Layer 4 of a small transformer language model trained on English Wikipedia (14 layers, counted from 0, width 96).
A neuron's activation on a vector x is GELU(weights . x + bias), where the dot is the dot product.

Input weights of the MLP neurons that the questions are about. A number n stands for (n - 128) times 0.0058.
n49 (bias -0.030): 130, 122, 83, 157, 193, 125, 155, 149, 88, 109, 130, 83, 44, 51, 131, 124, 100, 224, 110, 108, 155, 129, 148, 138, 124, 180, 147, 185, 142, 108, 141, 69, 116, 195, 103, 140, 83, 150, 34, 104, 136, 128, 142, 153, 152, 130, 109, 49, 130, 136, 177, 133, 166, 174, 186, 138, 138, 154, 154, 134, 140, 161, 116, 155, 126, 108, 88, 80, 143, 154, 146, 104, 138, 129, 121, 118, 104, 73, 90, 199, 143, 101, 191, 100, 123, 62, 127, 148, 81, 112, 127, 150, 181, 141, 143, 115
n78 (bias -0.033): 120, 139, 168, 124, 127, 142, 188, 156, 162, 35, 71, 89, 85, 150, 108, 136, 66, 80, 200, 80, 136, 133, 202, 134, 62, 140, 134, 133, 73, 221, 90, 118, 93, 141, 211, 115, 172, 94, 184, 165, 196, 140, 67, 95, 192, 135, 183, 133, 115, 109, 121, 132, 135, 107, 73, 143, 77, 110, 154, 121, 112, 214, 113, 157, 86, 148, 63, 103, 157, 39, 75, 117, 164, 151, 107, 128, 97, 126, 140, 115, 141, 181, 75, 98, 113, 192, 126, 127, 116, 117, 151, 147, 79, 173, 145, 183
n106 (bias -0.036): 126, 198, 152, 163, 170, 169, 177, 58, 105, 128, 70, 153, 96, 82, 69, 128, 121, 132, 108, 95, 78, 144, 105, 97, 160, 138, 85, 69, 129, 190, 125, 148, 111, 132, 175, 152, 88, 81, 114, 121, 217, 188, 102, 152, 69, 174, 123, 166, 250, 159, 65, 141, 148, 127, 97, 104, 162, 95, 145, 67, 158, 61, 111, 153, 116, 176, 132, 142, 168, 180, 112, 156, 93, 91, 27, 121, 153, 88, 75, 166, 190, 215, 148, 116, 144, 217, 104, 44, 118, 168, 144, 149, 91, 106, 144, 155
n122 (bias -0.025): 84, 137, 95, 97, 136, 168, 170, 112, 73, 95, 160, 143, 160, 97, 147, 95, 178, 86, 156, 137, 130, 144, 125, 116, 175, 118, 116, 125, 104, 110, 140, 104, 115, 126, 206, 140, 117, 137, 196, 116, 179, 117, 150, 143, 85, 166, 155, 151, 76, 147, 143, 138, 117, 176, 200, 80, 163, 171, 103, 183, 83, 107, 156, 149, 136, 94, 133, 144, 45, 92, 160, 163, 75, 133, 180, 65, 130, 130, 167, 149, 68, 140, 82, 97, 188, 40, 137, 80, 104, 117, 230, 117, 68, 68, 130, 159
n125 (bias -0.024): 112, 114, 152, 97, 173, 149, 126, 132, 100, 100, 77, 134, 117, 95, 183, 195, 170, 138, 167, 142, 138, 147, 149, 110, 140, 188, 74, 133, 128, 153, 117, 115, 113, 59, 156, 94, 57, 91, 128, 173, 156, 137, 148, 89, 68, 164, 131, 133, 104, 86, 133, 176, 112, 130, 118, 180, 112, 144, 168, 95, 77, 104, 88, 128, 179, 110, 161, 101, 135, 134, 123, 96, 59, 114, 116, 75, 126, 175, 144, 139, 141, 122, 145, 95, 178, 116, 115, 99, 140, 154, 144, 113, 135, 163, 174, 168
n132 (bias -0.017): 155, 127, 145, 147, 148, 124, 169, 151, 151, 90, 137, 144, 138, 150, 131, 173, 74, 111, 191, 72, 164, 87, 168, 124, 117, 113, 118, 145, 153, 111, 73, 160, 109, 127, 151, 121, 118, 132, 88, 88, 189, 129, 122, 87, 129, 133, 121, 143, 128, 112, 164, 146, 126, 106, 154, 145, 87, 121, 111, 133, 114, 161, 149, 81, 108, 126, 83, 142, 116, 165, 112, 68, 155, 164, 146, 126, 91, 115, 88, 152, 100, 141, 137, 191, 148, 93, 100, 174, 131, 102, 147, 137, 96, 115, 130, 73
n143 (bias -0.028): 76, 39, 134, 107, 97, 109, 179, 91, 165, 191, 90, 129, 108, 119, 151, 163, 143, 108, 178, 153, 104, 139, 87, 197, 87, 55, 114, 160, 92, 149, 105, 115, 100, 67, 121, 133, 70, 111, 121, 117, 117, 177, 178, 141, 137, 115, 223, 175, 167, 176, 79, 137, 141, 90, 189, 139, 180, 114, 90, 139, 108, 204, 114, 158, 50, 95, 102, 104, 152, 139, 77, 101, 208, 91, 53, 87, 143, 103, 148, 132, 83, 148, 152, 123, 125, 94, 133, 102, 184, 173, 136, 154, 177, 199, 151, 109
n147 (bias -0.013): 139, 151, 115, 124, 125, 144, 108, 107, 134, 201, 117, 120, 102, 85, 137, 197, 124, 112, 119, 167, 77, 53, 142, 85, 154, 123, 104, 145, 43, 127, 63, 64, 43, 135, 172, 152, 134, 133, 166, 153, 118, 142, 174, 138, 184, 80, 126, 112, 153, 82, 134, 63, 150, 132, 119, 142, 134, 138, 163, 155, 98, 156, 163, 171, 118, 133, 82, 105, 91, 163, 146, 155, 130, 116, 109, 142, 147, 158, 169, 107, 84, 121, 174, 146, 133, 84, 179, 137, 137, 119, 119, 166, 142, 165, 133, 76
n174 (bias -0.016): 121, 153, 108, 131, 132, 134, 115, 145, 117, 143, 128, 90, 124, 159, 146, 135, 165, 131, 136, 138, 113, 131, 138, 158, 120, 139, 119, 129, 131, 140, 138, 106, 107, 109, 120, 131, 171, 101, 133, 123, 168, 163, 137, 114, 125, 157, 117, 144, 79, 145, 154, 103, 149, 101, 139, 134, 153, 114, 108, 94, 138, 77, 99, 137, 117, 111, 120, 113, 134, 89, 145, 104, 159, 154, 147, 170, 96, 113, 132, 142, 121, 110, 150, 86, 121, 152, 124, 196, 114, 69, 110, 133, 157, 144, 132, 123
n243 (bias -0.032): 51, 143, 116, 126, 122, 170, 160, 141, 119, 139, 115, 169, 151, 76, 189, 113, 113, 137, 173, 114, 132, 194, 116, 180, 119, 98, 42, 42, 151, 157, 158, 160, 176, 143, 68, 111, 129, 89, 175, 176, 87, 181, 68, 107, 160, 130, 131, 166, 138, 226, 108, 163, 222, 69, 94, 116, 152, 126, 90, 100, 161, 79, 119, 78, 74, 193, 98, 166, 180, 146, 88, 143, 179, 107, 119, 181, 138, 111, 93, 145, 105, 139, 73, 189, 119, 33, 100, 104, 106, 118, 82, 156, 130, 117, 100, 101
n297 (bias -0.036): 110, 171, 96, 110, 125, 112, 124, 107, 126, 170, 111, 193, 103, 106, 105, 53, 97, 137, 77, 162, 29, 135, 146, 121, 151, 142, 215, 135, 134, 78, 134, 133, 92, 168, 144, 117, 140, 109, 176, 161, 128, 202, 97, 108, 90, 174, 109, 98, 100, 166, 145, 149, 163, 87, 62, 119, 103, 124, 88, 156, 134, 54, 144, 119, 129, 172, 187, 137, 88, 150, 147, 122, 182, 141, 121, 131, 172, 148, 119, 110, 185, 126, 104, 74, 116, 79, 178, 165, 154, 134, 167, 90, 75, 160, 172, 58
n333 (bias -0.020): 102, 143, 97, 100, 168, 103, 92, 172, 158, 147, 79, 110, 138, 167, 81, 145, 93, 142, 153, 192, 99, 127, 140, 114, 97, 137, 104, 122, 114, 128, 94, 151, 137, 166, 122, 89, 159, 95, 160, 139, 113, 126, 153, 170, 155, 138, 157, 138, 163, 162, 116, 102, 132, 140, 70, 51, 133, 88, 117, 119, 207, 155, 85, 192, 77, 125, 166, 95, 132, 90, 123, 91, 107, 99, 93, 119, 195, 87, 110, 149, 128, 170, 131, 97, 199, 129, 127, 174, 108, 145, 111, 147, 162, 164, 125, 71
n374 (bias 0.003): 169, 131, 124, 117, 159, 164, 117, 181, 172, 135, 105, 167, 139, 101, 134, 108, 150, 65, 95, 101, 124, 161, 112, 123, 123, 45, 114, 145, 106, 103, 148, 117, 107, 160, 219, 148, 174, 148, 125, 95, 164, 179, 112, 133, 144, 147, 161, 123, 119, 128, 76, 94, 95, 108, 68, 122, 89, 183, 102, 123, 97, 95, 126, 141, 125, 145, 134, 133, 132, 46, 130, 134, 119, 108, 175, 168, 170, 141, 139, 114, 134, 109, 167, 119, 147, 109, 104, 135, 186, 128, 133, 89, 176, 72, 61, 105
n395 (bias -0.017): 115, 142, 134, 149, 176, 102, 114, 132, 142, 167, 131, 156, 89, 93, 110, 102, 78, 157, 103, 168, 113, 149, 105, 153, 88, 127, 156, 151, 99, 138, 157, 156, 138, 115, 157, 94, 164, 141, 154, 169, 117, 101, 159, 161, 143, 129, 183, 140, 83, 130, 109, 110, 99, 128, 107, 87, 147, 106, 88, 179, 119, 89, 111, 132, 184, 177, 80, 136, 79, 127, 140, 113, 86, 131, 168, 89, 160, 111, 157, 139, 145, 110, 120, 132, 148, 115, 174, 145, 122, 120, 121, 112, 175, 122, 106, 68
n399 (bias -0.001): 42, 155, 128, 165, 132, 157, 152, 121, 146, 99, 124, 106, 62, 92, 167, 155, 143, 72, 66, 57, 109, 131, 149, 177, 125, 85, 120, 122, 178, 188, 161, 130, 57, 146, 190, 145, 120, 117, 179, 182, 52, 101, 144, 135, 62, 112, 117, 100, 147, 108, 193, 94, 96, 140, 125, 163, 79, 103, 146, 171, 67, 132, 113, 166, 171, 123, 96, 186, 112, 139, 105, 59, 94, 87, 129, 196, 157, 149, 108, 163, 162, 165, 104, 172, 108, 116, 148, 158, 155, 162, 132, 80, 128, 193, 106, 130
n411 (bias -0.013): 120, 102, 134, 104, 148, 104, 109, 127, 124, 149, 111, 142, 143, 72, 155, 123, 139, 141, 131, 112, 108, 113, 141, 195, 133, 162, 114, 140, 129, 132, 124, 158, 129, 129, 111, 108, 150, 142, 107, 143, 102, 106, 149, 156, 156, 151, 114, 169, 165, 158, 155, 158, 158, 108, 129, 143, 101, 129, 129, 78, 116, 120, 143, 90, 116, 153, 105, 121, 149, 157, 131, 115, 97, 129, 98, 126, 144, 105, 126, 127, 75, 95, 119, 132, 105, 140, 109, 137, 140, 142, 132, 147, 123, 141, 106, 102
n415 (bias -0.038): 134, 141, 148, 110, 112, 75, 145, 97, 124, 137, 102, 135, 112, 121, 116, 107, 111, 123, 146, 137, 155, 127, 121, 106, 165, 136, 141, 107, 178, 99, 142, 196, 142, 113, 117, 169, 111, 124, 118, 127, 90, 83, 147, 107, 108, 167, 145, 135, 149, 140, 181, 152, 136, 148, 125, 142, 125, 120, 85, 72, 141, 110, 89, 146, 136, 142, 185, 119, 157, 101, 123, 114, 144, 143, 161, 127, 110, 116, 133, 155, 119, 98, 86, 106, 154, 102, 151, 146, 157, 160, 122, 114, 140, 119, 138, 101
n471 (bias -0.031): 97, 90, 101, 61, 160, 108, 231, 96, 183, 98, 138, 79, 73, 132, 110, 209, 106, 90, 101, 59, 64, 175, 123, 116, 137, 96, 96, 77, 147, 127, 182, 115, 56, 133, 107, 163, 101, 103, 91, 178, 143, 134, 133, 175, 139, 143, 162, 66, 157, 134, 122, 161, 97, 93, 161, 142, 160, 159, 175, 174, 142, 175, 102, 53, 80, 171, 160, 108, 185, 110, 227, 139, 175, 121, 81, 141, 70, 128, 93, 179, 101, 178, 117, 132, 110, 171, 157, 91, 177, 124, 48, 128, 194, 100, 109, 166
n477 (bias -0.018): 150, 128, 142, 87, 146, 212, 200, 130, 58, 114, 195, 216, 119, 132, 113, 154, 132, 147, 99, 54, 157, 177, 86, 69, 86, 122, 151, 128, 158, 117, 127, 199, 89, 74, 156, 182, 129, 148, 210, 163, 159, 113, 148, 145, 114, 121, 49, 147, 225, 98, 121, 134, 133, 75, 105, 145, 110, 126, 104, 161, 76, 115, 157, 156, 91, 178, 57, 127, 122, 168, 112, 115, 102, 83, 67, 111, 106, 83, 100, 150, 139, 43, 157, 167, 146, 124, 137, 142, 120, 180, 197, 113, 54, 105, 142, 88
n481 (bias -0.047): 185, 98, 101, 26, 142, 104, 187, 82, 136, 142, 193, 134, 117, 69, 162, 127, 148, 141, 90, 134, 91, 121, 151, 120, 170, 111, 102, 132, 115, 120, 65, 131, 140, 66, 171, 85, 140, 190, 78, 152, 131, 154, 135, 97, 133, 210, 89, 105, 129, 154, 146, 75, 139, 128, 176, 151, 159, 158, 155, 144, 81, 158, 140, 109, 104, 113, 153, 93, 69, 127, 135, 120, 81, 64, 156, 181, 141, 94, 127, 62, 110, 150, 166, 86, 178, 205, 146, 119, 160, 88, 171, 88, 136, 153, 139, 91

Each question shows a token from some text and the vector x that enters the MLP there. A number n stands for (n - 128) times 0.031.

"that ": 131, 105, 117, 200, 127, 175, 80, 127, 118, 127, 149, 89, 107, 196, 149, 83, 122, 194, 148, 137, 110, 138, 109, 153, 125, 123, 144, 95, 143, 111, 102, 73, 140, 113, 97, 178, 121, 114, 117, 124, 93, 87, 121, 180, 250, 145, 178, 124, 107, 56, 110, 132, 101, 114, 128, 134, 161, 191, 163, 107, 173, 121, 119, 111, 99, 108, 145, 144, 122, 159, 117, 109, 138, 149, 173, 141, 125, 103, 94, 110, 153, 114, 160, 150, 116, 123, 109, 143, 119, 99, 156, 118, 31, 134, 88, 107
The neuron with the highest activation: n49

"time ": 131, 136, 81, 184, 81, 186, 131, 150, 105, 119, 153, 100, 144, 180, 158, 86, 136, 193, 175, 126, 99, 158, 113, 171, 150, 104, 127, 89, 181, 78, 101, 111, 152, 123, 73, 154, 103, 142, 100, 152, 127, 70, 139, 179, 237, 114, 168, 112, 123, 70, 134, 87, 123, 121, 115, 165, 156, 153, 167, 137, 156, 148, 132, 119, 134, 98, 150, 104, 150, 166, 115, 70, 129, 108, 155, 136, 129, 126, 109, 69, 141, 121, 133, 124, 123, 139, 111, 127, 87, 113, 127, 139, 34, 118, 92, 104
Which two neurons fire most, strongest first? n49, n243

"ti": 121, 101, 90, 171, 82, 197, 95, 102, 120, 148, 120, 75, 166, 154, 157, 79, 102, 142, 161, 125, 134, 155, 99, 170, 180, 137, 150, 164, 151, 88, 81, 113, 141, 95, 145, 182, 98, 160, 121, 135, 122, 95, 161, 138, 170, 97, 168, 71, 109, 59, 115, 86, 113, 104, 58, 148, 143, 176, 161, 145, 146, 110, 132, 156, 155, 100, 146, 193, 157, 156, 133, 80, 101, 117, 155, 99, 135, 115, 124, 75, 168, 162, 132, 155, 104, 129, 160, 160, 119, 93, 140, 119, 61, 125, 43, 163
The neuron with the highest activation: n399

"C": 154, 104, 83, 181, 61, 189, 86, 133, 120, 122, 111, 106, 165, 186, 152, 59, 128, 156, 153, 93, 123, 158, 115, 155, 158, 142, 150, 81, 167, 89, 99, 108, 169, 63, 125, 153, 143, 127, 100, 101, 144, 67, 152, 139, 205, 143, 174, 109, 122, 75, 106, 130, 144, 100, 74, 160, 142, 166, 113, 135, 169, 116, 125, 88, 142, 77, 195, 167, 130, 147, 141, 62, 106, 119, 156, 86, 144, 106, 96, 76, 181, 123, 162, 128, 136, 158, 148, 148, 154, 92, 95, 153, 83, 136, 126, 133
The most active neuron and its activation: n174, at about 0.54

"R": 164, 117, 100, 198, 79, 159, 103, 86, 101, 164, 122, 67, 153, 211, 139, 107, 114, 160, 149, 121, 146, 180, 100, 139, 145, 158, 171, 98, 123, 100, 98, 79, 150, 47, 137, 188, 153, 143, 131, 126, 91, 45, 150, 166, 180, 136, 179, 124, 144, 86, 58, 114, 115, 89, 101, 174, 133, 157, 124, 120, 127, 137, 124, 73, 119, 122, 165, 169, 151, 136, 133, 66, 124, 108, 147, 141, 157, 94, 94, 48, 163, 148, 152, 152, 120, 141, 123, 140, 107, 142, 125, 149, 103, 122, 115, 129
The neuron with the highest activation: n477

"e ": 146, 120, 85, 160, 119, 198, 119, 72, 115, 138, 120, 62, 115, 170, 138, 91, 78, 183, 149, 110, 95, 164, 167, 150, 145, 117, 124, 77, 149, 121, 89, 100, 147, 101, 129, 172, 81, 123, 136, 138, 107, 76, 155, 181, 206, 121, 184, 133, 171, 70, 104, 135, 102, 135, 100, 136, 168, 184, 117, 133, 162, 123, 130, 120, 134, 131, 181, 108, 151, 141, 104, 74, 126, 127, 144, 93, 151, 158, 107, 102, 146, 151, 108, 154, 143, 115, 122, 133, 127, 86, 153, 134, 26, 124, 112, 165
The neuron with the highest activation: n106

"y": 135, 105, 91, 172, 103, 171, 89, 82, 107, 157, 109, 63, 147, 156, 131, 94, 89, 126, 168, 77, 106, 140, 111, 178, 169, 147, 149, 130, 175, 128, 86, 124, 155, 62, 137, 183, 93, 128, 87, 136, 152, 98, 160, 168, 182, 98, 164, 130, 132, 46, 126, 114, 116, 117, 76, 144, 154, 189, 172, 164, 141, 109, 114, 143, 127, 90, 168, 166, 140, 184, 117, 96, 108, 70, 157, 72, 138, 107, 122, 67, 158, 125, 150, 183, 91, 129, 144, 119, 131, 103, 146, 107, 102, 125, 119, 195
The most active neuron and its activation: n125, at about 0.64

"er": 137, 113, 98, 186, 121, 174, 95, 68, 109, 133, 117, 103, 173, 185, 152, 83, 83, 144, 163, 108, 102, 135, 134, 142, 160, 169, 169, 126, 120, 99, 119, 109, 130, 48, 102, 180, 83, 131, 116, 142, 150, 86, 148, 184, 183, 125, 179, 101, 123, 69, 108, 107, 108, 124, 62, 167, 146, 183, 153, 167, 125, 117, 127, 128, 114, 115, 205, 161, 140, 143, 98, 87, 95, 84, 176, 105, 145, 128, 117, 37, 178, 148, 145, 151, 105, 118, 158, 116, 106, 97, 141, 114, 87, 124, 128, 171
The neuron with the highest activation: n125

"ay": 132, 72, 113, 189, 99, 167, 78, 106, 100, 151, 98, 57, 159, 194, 153, 78, 105, 175, 160, 124, 122, 164, 130, 176, 153, 171, 154, 107, 138, 61, 84, 108, 108, 90, 94, 191, 115, 131, 105, 157, 152, 87, 146, 174, 162, 114, 169, 97, 59, 75, 125, 135, 119, 83, 116, 189, 147, 195, 115, 143, 159, 97, 145, 121, 117, 101, 124, 144, 125, 175, 87, 99, 161, 82, 173, 106, 151, 125, 134, 75, 149, 115, 137, 187, 102, 127, 111, 131, 135, 129, 149, 130, 93, 142, 115, 133
The neuron with the highest activation: n143

"| ": 141, 144, 104, 147, 101, 166, 80, 94, 99, 153, 123, 87, 114, 211, 116, 36, 128, 156, 169, 112, 146, 177, 135, 156, 163, 110, 105, 118, 156, 118, 100, 88, 138, 119, 121, 194, 126, 163, 100, 133, 117, 61, 105, 172, 214, 144, 168, 127, 117, 77, 125, 103, 120, 126, 80, 144, 169, 191, 133, 130, 145, 154, 153, 80, 160, 109, 182, 133, 131, 115, 120, 88, 115, 153, 158, 105, 116, 105, 118, 69, 122, 186, 128, 131, 80, 141, 132, 120, 115, 135, 131, 120, 53, 110, 114, 156
The neuron with the highest activation: n78

"als": 104, 121, 105, 166, 115, 180, 92, 84, 102, 111, 124, 76, 138, 194, 139, 97, 88, 191, 150, 73, 118, 134, 134, 200, 146, 149, 166, 114, 135, 130, 127, 87, 147, 81, 109, 169, 122, 131, 87, 156, 108, 80, 155, 171, 193, 119, 148, 140, 143, 65, 106, 101, 121, 102, 93, 203, 131, 182, 174, 116, 123, 140, 146, 134, 131, 110, 167, 150, 108, 173, 100, 93, 100, 123, 164, 77, 187, 88, 87, 41, 134, 91, 154, 164, 90, 155, 133, 147, 105, 118, 162, 133, 86, 145, 134, 130
The neuron with the highest activation: n411

".": 124, 148, 97, 170, 108, 167, 73, 107, 116, 172, 131, 83, 147, 187, 123, 74, 105, 152, 159, 108, 107, 152, 118, 156, 168, 130, 137, 115, 152, 125, 126, 113, 168, 100, 101, 201, 117, 161, 100, 109, 127, 52, 157, 151, 222, 116, 154, 107, 123, 68, 118, 130, 124, 121, 56, 147, 157, 179, 134, 115, 144, 133, 161, 148, 135, 84, 198, 156, 100, 145, 117, 82, 144, 149, 132, 108, 114, 104, 72, 48, 151, 167, 121, 156, 124, 145, 124, 114, 155, 105, 122, 114, 56, 83, 133, 162
The neuron with the highest activation: n415

"en": 102, 105, 86, 166, 136, 177, 90, 75, 137, 142, 128, 85, 139, 169, 164, 72, 66, 161, 126, 142, 132, 157, 97, 171, 151, 139, 148, 139, 115, 92, 128, 96, 103, 79, 107, 192, 92, 151, 134, 157, 128, 78, 154, 202, 150, 131, 173, 117, 120, 68, 89, 143, 124, 110, 68, 180, 125, 184, 131, 152, 133, 121, 144, 130, 148, 94, 193, 180, 148, 143, 117, 82, 84, 107, 160, 118, 163, 117, 102, 56, 186, 136, 149, 172, 96, 132, 129, 127, 110, 103, 129, 112, 84, 117, 80, 186
Which two neurons fire most, strongest first? n399, n395

"es": 108, 106, 115, 181, 115, 182, 100, 57, 104, 135, 120, 92, 127, 190, 130, 104, 106, 179, 154, 112, 120, 124, 111, 163, 125, 168, 160, 107, 130, 123, 158, 73, 118, 81, 130, 155, 103, 139, 127, 143, 100, 43, 166, 192, 182, 157, 147, 84, 116, 78, 83, 123, 152, 107, 91, 201, 146, 205, 115, 112, 121, 125, 107, 133, 120, 115, 161, 164, 131, 149, 102, 91, 104, 79, 192, 97, 147, 116, 119, 67, 175, 157, 131, 194, 98, 145, 117, 133, 125, 102, 152, 113, 84, 152, 128, 151
Which two neurons fire most, strongest first? n399, n125

"Ch": 146, 101, 90, 180, 98, 158, 69, 117, 152, 149, 107, 77, 195, 170, 151, 46, 130, 154, 143, 80, 139, 179, 118, 133, 148, 157, 151, 87, 140, 93, 97, 99, 141, 72, 140, 164, 129, 135, 86, 110, 118, 63, 162, 159, 208, 125, 183, 106, 86, 86, 119, 109, 113, 118, 88, 130, 152, 208, 130, 119, 179, 84, 140, 105, 111, 71, 178, 134, 125, 168, 122, 82, 138, 133, 144, 113, 125, 94, 132, 93, 187, 157, 155, 101, 114, 159, 141, 160, 104, 140, 148, 162, 92, 140, 98, 114
The neuron with the highest activation: n174

"ound": 122, 97, 163, 173, 112, 162, 101, 82, 115, 173, 85, 95, 213, 221, 159, 77, 101, 164, 142, 151, 136, 166, 128, 140, 169, 149, 170, 85, 145, 66, 105, 81, 140, 91, 80, 145, 98, 126, 124, 125, 136, 39, 151, 177, 161, 98, 150, 110, 94, 95, 103, 144, 94, 89, 106, 155, 159, 179, 121, 124, 157, 161, 119, 135, 114, 133, 166, 116, 129, 179, 76, 87, 127, 100, 149, 121, 152, 103, 110, 94, 144, 117, 112, 173, 76, 127, 122, 149, 94, 146, 168, 130, 92, 171, 137, 138
The neuron with the highest activation: n143

"1": 137, 103, 54, 158, 81, 153, 95, 97, 99, 146, 146, 79, 166, 176, 132, 79, 136, 186, 157, 95, 121, 159, 127, 161, 164, 152, 130, 91, 132, 90, 102, 115, 172, 102, 132, 155, 125, 157, 71, 112, 119, 58, 147, 130, 195, 113, 180, 125, 92, 70, 131, 97, 137, 90, 70, 170, 146, 176, 129, 149, 180, 155, 151, 132, 129, 73, 164, 136, 109, 161, 113, 95, 108, 151, 184, 134, 142, 92, 97, 62, 164, 119, 151, 169, 106, 147, 168, 164, 143, 110, 92, 135, 53, 151, 112, 156
The neuron with the highest activation: n481

"is": 137, 107, 82, 179, 155, 173, 93, 85, 127, 141, 105, 111, 142, 176, 117, 116, 81, 180, 165, 94, 110, 141, 118, 195, 143, 172, 145, 145, 147, 113, 106, 78, 127, 62, 149, 178, 113, 109, 113, 124, 129, 60, 139, 164, 181, 133, 160, 78, 154, 69, 90, 122, 112, 138, 104, 188, 146, 201, 151, 106, 138, 136, 131, 132, 134, 98, 171, 152, 114, 161, 108, 87, 73, 74, 121, 89, 142, 130, 126, 59, 179, 160, 134, 182, 114, 101, 112, 153, 118, 84, 118, 107, 86, 161, 126, 181
The most active neuron and its activation: n125, at about 2.4

"c": 122, 122, 75, 176, 89, 199, 114, 97, 144, 128, 123, 61, 157, 176, 146, 79, 124, 176, 155, 157, 143, 158, 118, 162, 150, 124, 141, 104, 160, 84, 107, 100, 161, 93, 101, 160, 105, 120, 95, 108, 155, 99, 175, 170, 204, 115, 170, 108, 109, 51, 119, 122, 141, 113, 74, 164, 115, 202, 163, 128, 138, 125, 113, 137, 149, 47, 180, 137, 155, 152, 131, 74, 114, 131, 125, 70, 155, 106, 96, 84, 162, 136, 139, 133, 100, 127, 170, 123, 151, 87, 105, 138, 78, 121, 128, 145
The most active neuron and its activation: n49, at about 1

"L": 142, 117, 102, 173, 74, 142, 65, 94, 130, 137, 114, 67, 168, 209, 149, 65, 128, 176, 163, 122, 165, 183, 127, 158, 145, 153, 129, 103, 132, 98, 104, 110, 156, 65, 130, 162, 142, 145, 94, 109, 118, 38, 169, 175, 207, 114, 195, 131, 95, 98, 109, 102, 117, 98, 94, 169, 112, 149, 111, 146, 195, 113, 124, 112, 134, 94, 164, 149, 125, 153, 136, 70, 137, 119, 136, 131, 158, 89, 99, 62, 180, 146, 128, 139, 123, 153, 142, 159, 96, 123, 110, 125, 78, 126, 123, 125
The neuron with the highest activation: n333

"n": 120, 112, 104, 194, 89, 142, 109, 82, 127, 203, 122, 84, 136, 199, 170, 50, 114, 182, 165, 147, 175, 165, 118, 148, 134, 161, 155, 88, 141, 82, 126, 95, 160, 91, 123, 186, 108, 124, 77, 144, 99, 95, 143, 189, 178, 109, 148, 154, 87, 92, 102, 92, 118, 100, 93, 148, 117, 168, 105, 111, 154, 126, 145, 113, 142, 117, 169, 189, 135, 136, 95, 90, 144, 101, 151, 129, 151, 97, 110, 63, 198, 121, 127, 156, 91, 151, 107, 151, 134, 134, 126, 105, 57, 117, 121, 115
The most active neuron and its activation: n415, at about 0.49

"ig": 159, 127, 84, 163, 141, 167, 109, 110, 120, 157, 100, 96, 188, 179, 147, 106, 77, 191, 163, 120, 132, 148, 133, 143, 131, 151, 122, 110, 135, 81, 89, 66, 130, 80, 117, 186, 107, 156, 116, 159, 129, 44, 180, 167, 206, 112, 140, 84, 103, 79, 122, 86, 90, 134, 71, 146, 141, 185, 134, 117, 138, 107, 146, 122, 128, 106, 174, 189, 150, 177, 86, 86, 115, 121, 154, 97, 140, 96, 107, 92, 163, 144, 162, 137, 106, 143, 149, 177, 115, 106, 98, 95, 77, 168, 109, 142
The three highest activations, in order: n147, n49, n333

"ir": 139, 103, 79, 201, 101, 157, 101, 106, 97, 201, 124, 89, 167, 166, 158, 108, 106, 176, 176, 136, 107, 151, 108, 170, 156, 151, 149, 130, 155, 75, 91, 95, 147, 60, 141, 171, 97, 157, 105, 121, 119, 60, 156, 164, 206, 98, 160, 112, 89, 54, 76, 90, 103, 118, 77, 174, 141, 144, 160, 141, 182, 143, 137, 123, 166, 107, 172, 156, 127, 159, 122, 121, 84, 120, 139, 142, 140, 117, 111, 59, 159, 130, 148, 165, 114, 140, 121, 157, 81, 93, 140, 91, 84, 129, 88, 120
The most active neuron and its activation: n147, at about 1.5

"ine": 138, 124, 97, 163, 83, 163, 111, 75, 129, 160, 116, 57, 162, 208, 170, 94, 90, 175, 139, 124, 93, 164, 152, 177, 124, 143, 150, 109, 145, 111, 137, 78, 158, 90, 85, 174, 99, 115, 103, 144, 142, 54, 133, 152, 185, 123, 155, 108, 92, 74, 119, 143, 118, 92, 83, 178, 161, 186, 135, 74, 173, 173, 130, 117, 101, 107, 171, 171, 138, 175, 108, 99, 117, 106, 150, 146, 150, 104, 82, 70, 121, 120, 164, 170, 93, 109, 104, 162, 101, 115, 162, 113, 99, 146, 110, 152
The most active neuron and its activation: n243, at about 0.47

"er ": 138, 129, 78, 169, 115, 171, 104, 95, 126, 129, 139, 91, 114, 181, 127, 61, 74, 184, 143, 93, 91, 146, 142, 164, 154, 130, 140, 115, 150, 108, 79, 115, 167, 88, 134, 196, 91, 115, 127, 152, 128, 78, 136, 214, 212, 124, 173, 121, 164, 91, 102, 97, 90, 136, 93, 137, 177, 163, 146, 149, 152, 133, 136, 101, 122, 126, 182, 122, 152, 160, 92, 94, 122, 115, 158, 100, 111, 132, 92, 85, 161, 142, 148, 134, 120, 137, 115, 128, 114, 91, 144, 117, 29, 121, 132, 156
The most active neuron and its activation: n106, at about 1.5

"N": 143, 90, 110, 189, 66, 153, 88, 85, 128, 170, 88, 90, 149, 207, 156, 71, 99, 152, 135, 96, 157, 159, 110, 140, 139, 137, 155, 115, 127, 85, 98, 91, 148, 50, 156, 182, 112, 148, 121, 130, 114, 87, 172, 157, 177, 120, 166, 135, 128, 65, 80, 122, 126, 99, 112, 186, 112, 166, 123, 107, 143, 129, 176, 98, 112, 101, 175, 180, 123, 138, 135, 69, 123, 117, 149, 130, 167, 115, 127, 50, 197, 129, 147, 174, 108, 164, 126, 129, 108, 145, 159, 137, 82, 117, 87, 135
The neuron with the highest activation: n374

"r": 145, 94, 63, 180, 96, 176, 87, 99, 108, 158, 120, 88, 165, 171, 176, 89, 132, 194, 161, 124, 142, 170, 103, 148, 195, 161, 138, 93, 118, 109, 104, 87, 188, 93, 123, 166, 138, 157, 110, 117, 138, 75, 161, 184, 154, 162, 186, 113, 89, 62, 90, 95, 91, 125, 117, 176, 131, 184, 153, 135, 127, 133, 137, 99, 138, 99, 165, 183, 138, 128, 124, 84, 147, 105, 167, 107, 134, 116, 97, 54, 149, 131, 135, 150, 98, 103, 132, 137, 94, 98, 126, 119, 67, 101, 105, 137
The neuron with the highest activation: n122

"outh ": 142, 101, 108, 193, 73, 151, 95, 133, 103, 187, 95, 107, 134, 182, 115, 63, 115, 156, 132, 126, 107, 162, 143, 157, 149, 106, 169, 85, 163, 76, 122, 113, 168, 92, 104, 177, 106, 148, 123, 142, 115, 72, 118, 183, 187, 105, 173, 136, 77, 77, 75, 94, 112, 134, 107, 156, 176, 173, 161, 136, 168, 112, 140, 123, 136, 164, 155, 120, 163, 149, 80, 66, 130, 111, 160, 160, 143, 134, 104, 56, 169, 116, 143, 169, 111, 139, 100, 144, 96, 117, 132, 140, 59, 94, 131, 138
Which two neurons fire most, strongest first? n243, n395